Layer 3 of a small transformer language model trained on English Wikipedia (8 layers, counted from 0, width 128). Numbers have three digits each and are written without spaces.
A neuron adds its activation times its output weights to the MLP's output. To switch it off is to set its activation to zero at one token and run the rest of the model.
A neuron's activation on a vector x is GELU(weights . x), where the dot is the dot product.

Input weights of the MLP neurons that the questions are about. A number n stands for (n - 500) times 0.00058.
n100: 393585467486567477447645429504695439614602398472554457493378386391418617288508409563490547634476671582451404556593614431487512724579215591724369214458435415327564455596597316570405700431629575440333548484611266625623551593535480359729601469244623335369734549578333383361314172311055673630540608535498375416407448359541306677546523710469342579290442726486306503549698710300390491354647
n105: 417620435543613622370429356338618481600366628514496479487410614577427596471636667518641322557533429442577808285547444404404842603488455741626468673437305197600649310690636467430399394464421426568593404476487524332574217258197506560336484583374485465444611345607703444242581520629796409252518850385447441413697312187512409295531674564625254466276614518504472565609536583535463662622494
n231: 322583590685572751325463648231466244435622396625714716358698811357293399678416407394585467532291710660557597561706529387694507547705417572544239436598825366422606471664582276654365622703404754768128368754385645702388479485506351551612531810258364550697717525426406319717530934284608029647709099800492455572131566261274309827689226778292412596514556429700273657177556521197695383453823
n340: 420145293672335701397768380455551589490455689700724549563476479394589448234441360516461843271480337400393507553294423640630484518400432444670610464701662416711371647710671525312472798545512786386209364700549572585412374283550426574441703468485695192327897444517368551544424488545658800286548286524523453559195496477284306717506621569488472657389353519393507556553648404693549445311813
n403: 338498393591345570438278451354833630566478409303579346681418575405498581582424679297395431646617580266529460418467383465668527540306396515547444486464618567447642396650168583598364467561506290461691519496404536508483501343373426615458470850448485538669508543855564365491336813665646763564300408595628212355539514283658418504661468271350106412367646558547390872542474724531607559493559

Output weights of the MLP neurons that the questions are about. A number n stands for (n - 500) times 0.00069.
n100: 354629356592556576477637478495373398404430451688488709346731541591492526695441536661752583355454375564522602395507376470313275630551225410373447356521364460348550565390649582578579446436355351358374535479697461543346543329481616572574469619416537327356534468534606548438598379700382536512515461520367668525428508540499438274544513613536467385428525619397473642724490525327409458724608
n105: 553341584570410639558608593462539543385514546643513515591437528308329448509552379384354216619634464516575697634470687608598506616577346479347605652525374379619452495500332288321459663472511438553539557600593454458514794497420388690437358368438577529409444480755480316486466566341615442651462478369688595485579335360594465455553738473543571565425385560471464426582463461515396558300573
n231: 475520418587437637666543242541507378698367447559423728572748285470532565480554269526328755331556341292404453458539421605393708415423592504580717542547739240695617585383364561507489309547571371556341569585302364396583455645309552506190647406504416787276442406554406559687166487375627547518492466644462489618563596407448590821576659450515568499231580470281344675501572481542501708684027
n340: 628433481585533494528367548300517452698245423476350632525367642605382547665647588324670574770643375402490573577519518605591462518462254194417467240149499523417326527552510430579714621568515588589687680395329574560413454705401605351603448655571261605596374414380466539444639523606708308617372416546417503352514555666592206533568503518409613496485678458424583627433477513401571355551442
n403: 649459336546561401610721618681389464387701397660705565435522529400437542639613423532404537394416692603557436421459467408281407548534567504489521449376430463398520442354571474663433461459442607479531690418542460625469467596497507440510464477598427502363492316468364609395573487691504372504402510321457502288608419407454512275336770552572756666528245315610429523373421525523597340463452

Each question names a token from some text and the token that comes next. It shows the vector x that enters the MLP there. A number n stands for (n - 500) times 0.0074.

Then comes g, the gradient of the next token's log-probability with respect to the MLP's output, scaled to length 1. A neuron's effect is roughly proportional to its activation times (output weights . g). A number n stands for (n - 500) times 0.00078.

" the", then " Square"
x: 735180691492535399453505334593499394284306503639544371269358627798524381457732624482255454337308454490620476535423565431530350430583409360499779632581455284358474554415448660587432330554403486277794595636623543678400528400618460708465496569669570472519537888482521410369663559607429533750592613443475564350149503578374641344504536434544548237404451586630315448437522329682270493577515
g: 539366476375523452559409554530380473431437473687600406421441680514414301622526522579580538517360475557473479318470500507530560486563591365489436502602577486428700284441564368789327634486323385402520452513628646619446668489605334648690373624559453452586403624632446657530220584665543325354306351580369554272588737464447590570604373621499391584703610545611342385365531502266651557585376
Switching off which neuron hurts the next token most? n105

" |", then " Fin"
x: 650272577455640450566593316654448334481459516505591418233398685652334136423606566374401420644122452499555446263368464544518504394489329307449782624575673279479575563477387524603294290451459549368685523600641443716575510496683395646532427537821604502613348735649684508444417559399555469648430525753417528361561461494431814571693441328440623524433334615454231533462491381600239446582620
g: 406374601565684387735512363745419578477443325430492385647343687408405480451539538767449639431264816601492450660603442535405446664501558469419508355543457646488539524395614545577434423603411421516549399371394606533473383573183398593382556662343417568410530534426626594553368556420474496454468597382491391539447508565271381358479546571548457763665668465840524358596409435495421532449522
Switching off which neuron hurts the next token most? n403

"ic", then " g"
x: 661209586312554366449625497738594180236271547380586531204287740716346308404728529589408598573284394408533487510523499564480709461419451505544680533601519345466363424427563418682453399304415540423644331488592553681477452595595425638527359414582794281574558633727495460342465533607500443642676412634352582553449527459422551752621616184509564465460514623372255478658464514668312533625406
g: 612447679574551417348432637471511649574451412291592566564588499618699674606614476653367519566673239443431608406425294539443549585591483738369596405557445469343431468506325546566485373525624465490367470491508497412601427582423520348549594476427429563306501520546481534523442461406263587655662688496288660478117258466474453429443490386638441612314539489323488570535654644714533736432546
Which neuron, switched off, raises the next token's probability most? n340

" popular", then " tour"
x: 671245483366664516526569437511477442367418366586680509231210603681347515330766554570124380394449373470618501371607444581461623602401409463604704543501472429221380535385544646616364408379477376402667523820562452622604534421619402481418448517489483287585419783794542439462376537451563436875661544718445633496270541650364579397600454316617624440307542771595260521457558657666282366522342
g: 296489454621484497451741610635350515643551467669548510543560397332554561546662612566586466625574439418403471310386701506389386411632467336512313535441586558428267549491416659603639404417448650545455395541418193458514457579356533505662578735516317421583467512467363409468620507359396542513396526676276307489518689256451645581483437653504712497333631582293711403509588595500556402632503
Switching off which neuron hurts the next token most? n100

"E", then " was"
x: 590341339391529323542362519626561310433424528484552331343381681677243342452641603553424434531340435556598291448503577612515544299635539499471763482503468642216222432439608371497531451537431580384751368599495544806441556297680491736434454440517790238588627669625553418405457433346508555803770339510299551482569523675405595612458540430587640450503639760455233438420420455466211544726412
g: 486492540342442486627545550491433537568469483656669480507550489554526354625590452382623521587376415302726435434580556428537387434522502423520446541795349279621669683385408356359435335508453436599662339666613397439458500625658669642501751435407408461362687422495583306715443498356491564374542486501442773534345525427474618603565501375457647529466527611318380484639212305673413597400413
Which neuron, switched off, raises the next token's probability most? n231

" women", then "'s"
x: 719330477504523367587541384523511308326478515690578519296414617626298331640763471519333651419470422515552558359545429605376341619419463390327696622450626477264345602542423392475406451376409306338722605712493393853398500480594540533490578364431608261585409749573636506433485583360636564844617374406225618575271697456335527456602667300448610448559652574520223400580551513549434479761435
g: 376503518367374689268487381617522471605507619454660442426396358373482586523609459525345685290249494519421457419407552706313277603653508540695502432355398659695473315450476367712602386354428536628614413393315486533580470435793532679476606698455565486658394458482454594387567613576502630467558489396398404631504527637237415498589518469360477555567372448620472495644455742573642494483529
Switching off which neuron hurts the next token most? n105

"ator", then "."
x: 822330456273563391611354362687303415230411525495488489418354568655405332387620441580259428534392357433501469447594354626365506448370447496480517488744493354429529423378429490621496406364426389283787465660620619716497506470696577702479535424523648259568507961709549462348432583398365489718697445624404384568364547534379681529710655317658522440382450680503249537527577508718276612728458
g: 630581652725342653744481559399538465472474612497360458431322500613715609248405203689605485512553463502661517612550432519508487435584285466210574284499510531536442449490392374418268547473623557444532414455573447378442754379327595371491845469585400372447488598402535387671258715512605421559689437603594544541551499529488603490552467546604423452464445647424474422458540478606315532485499
Which neuron, switched off, raises the next token's probability most? n105

" Fin", then " sw"
x: 700313442546606460473485359793465362224331412482635388305306673523356440312735611585374636552170375570604497407493386601436432654401406328429751515462478506568399477379485433721498254547365403242639565557516462714522392481725331590597352538568556387663451866750493440252713630235567358773530595656438711437550562435499606328527475425500403468541509698466301505594514672720421452426508
g: 634328742740390473437370507593551462637646562545505394585560431462679421438546582356474236502690385374388332542497385582650706644605527487539445470539375407361463503627524640513447718323624715450429422368428597378572649534455469428328502481480464531380517673419410332502547529379515490315846788486488525225338490610373546582451547411535538507481427548391416317632525452642393525635543
Switching off which neuron hurts the next token most? n100

" Alex", then "e"
x: 508425423462639346594382345539227363444442392620683382292470560528231289491630457543226519412291374497611413332420441653551486720510380354384819649349422575392587445457436559648561343566371529324732555648755519778445514564694498561648337520511581168603498763631695477187711651428543516679658507529396627542487630510373580532687558463442435469482555688502312362646609406507275350377412
g: 544447617347579523499436447487531410536530637449575397529666407516502493584524547554270363362526398520574238607338446480465655452290624391470473370663605573600356308706441314499595453530662508544492460400497557469685448593529532446520376589458549494664373522522589543455653517339420658598506625279601535441259598419510538608582575604541615027778379336475627545613451699409486578546287
Switching off which neuron hurts the next token most? n403

" |", then " Men"
x: 675248648409694378629633373747474374524426457412506392286347634698380293412567555391553533524254368492609435297374474503566484513390317307391709704559577342530486655501380560533310334431526417312635517635782350677479485466734384612540476509812550429610426706639560423459390514471511387765600582675383589307516543465458926569704382275469646484461399515548178448441434503606275448676577
g: 422442606386382502165595410301549554664623393498539368477495552492424414555615513505328666537404410628788397521667364405427667634483585545692403562430574727435411445593434388462528545375579453326481354461441506579491555307428555495538251434514548663626422506611403683489507656356355636293595529296533613549565604502297384741271610464470286414607485502609686471529525544591639551548592
Switching off which neuron hurts the next token most? n100

"o", then "ela"
x: 513300576324556319409313372783299293350319429632583314496369612795447527423667567596410349482283448518617443482556508404543541365431354431384589601498580553493364596498388449617404305399481492461700383662598539756507501428810628609548506461559642239616386861705554433367339513476647459723608414622226522431395610673537575642467547419502504365501644711412285408564453635685219351681390
g: 668619644377435362437620534596534401662390418409363593518514462409428555395510652497459626224568643397267469505555436530344670462442585684541443440533500571602491517758576488481390699544551297499348384581427431435567436573666567449444304360516582328369498448391450531591717682580433561540239380545610641587499714512475240353562568470630459317397835501593507488496484414318608467447667
Switching off which neuron hurts the next token most? n105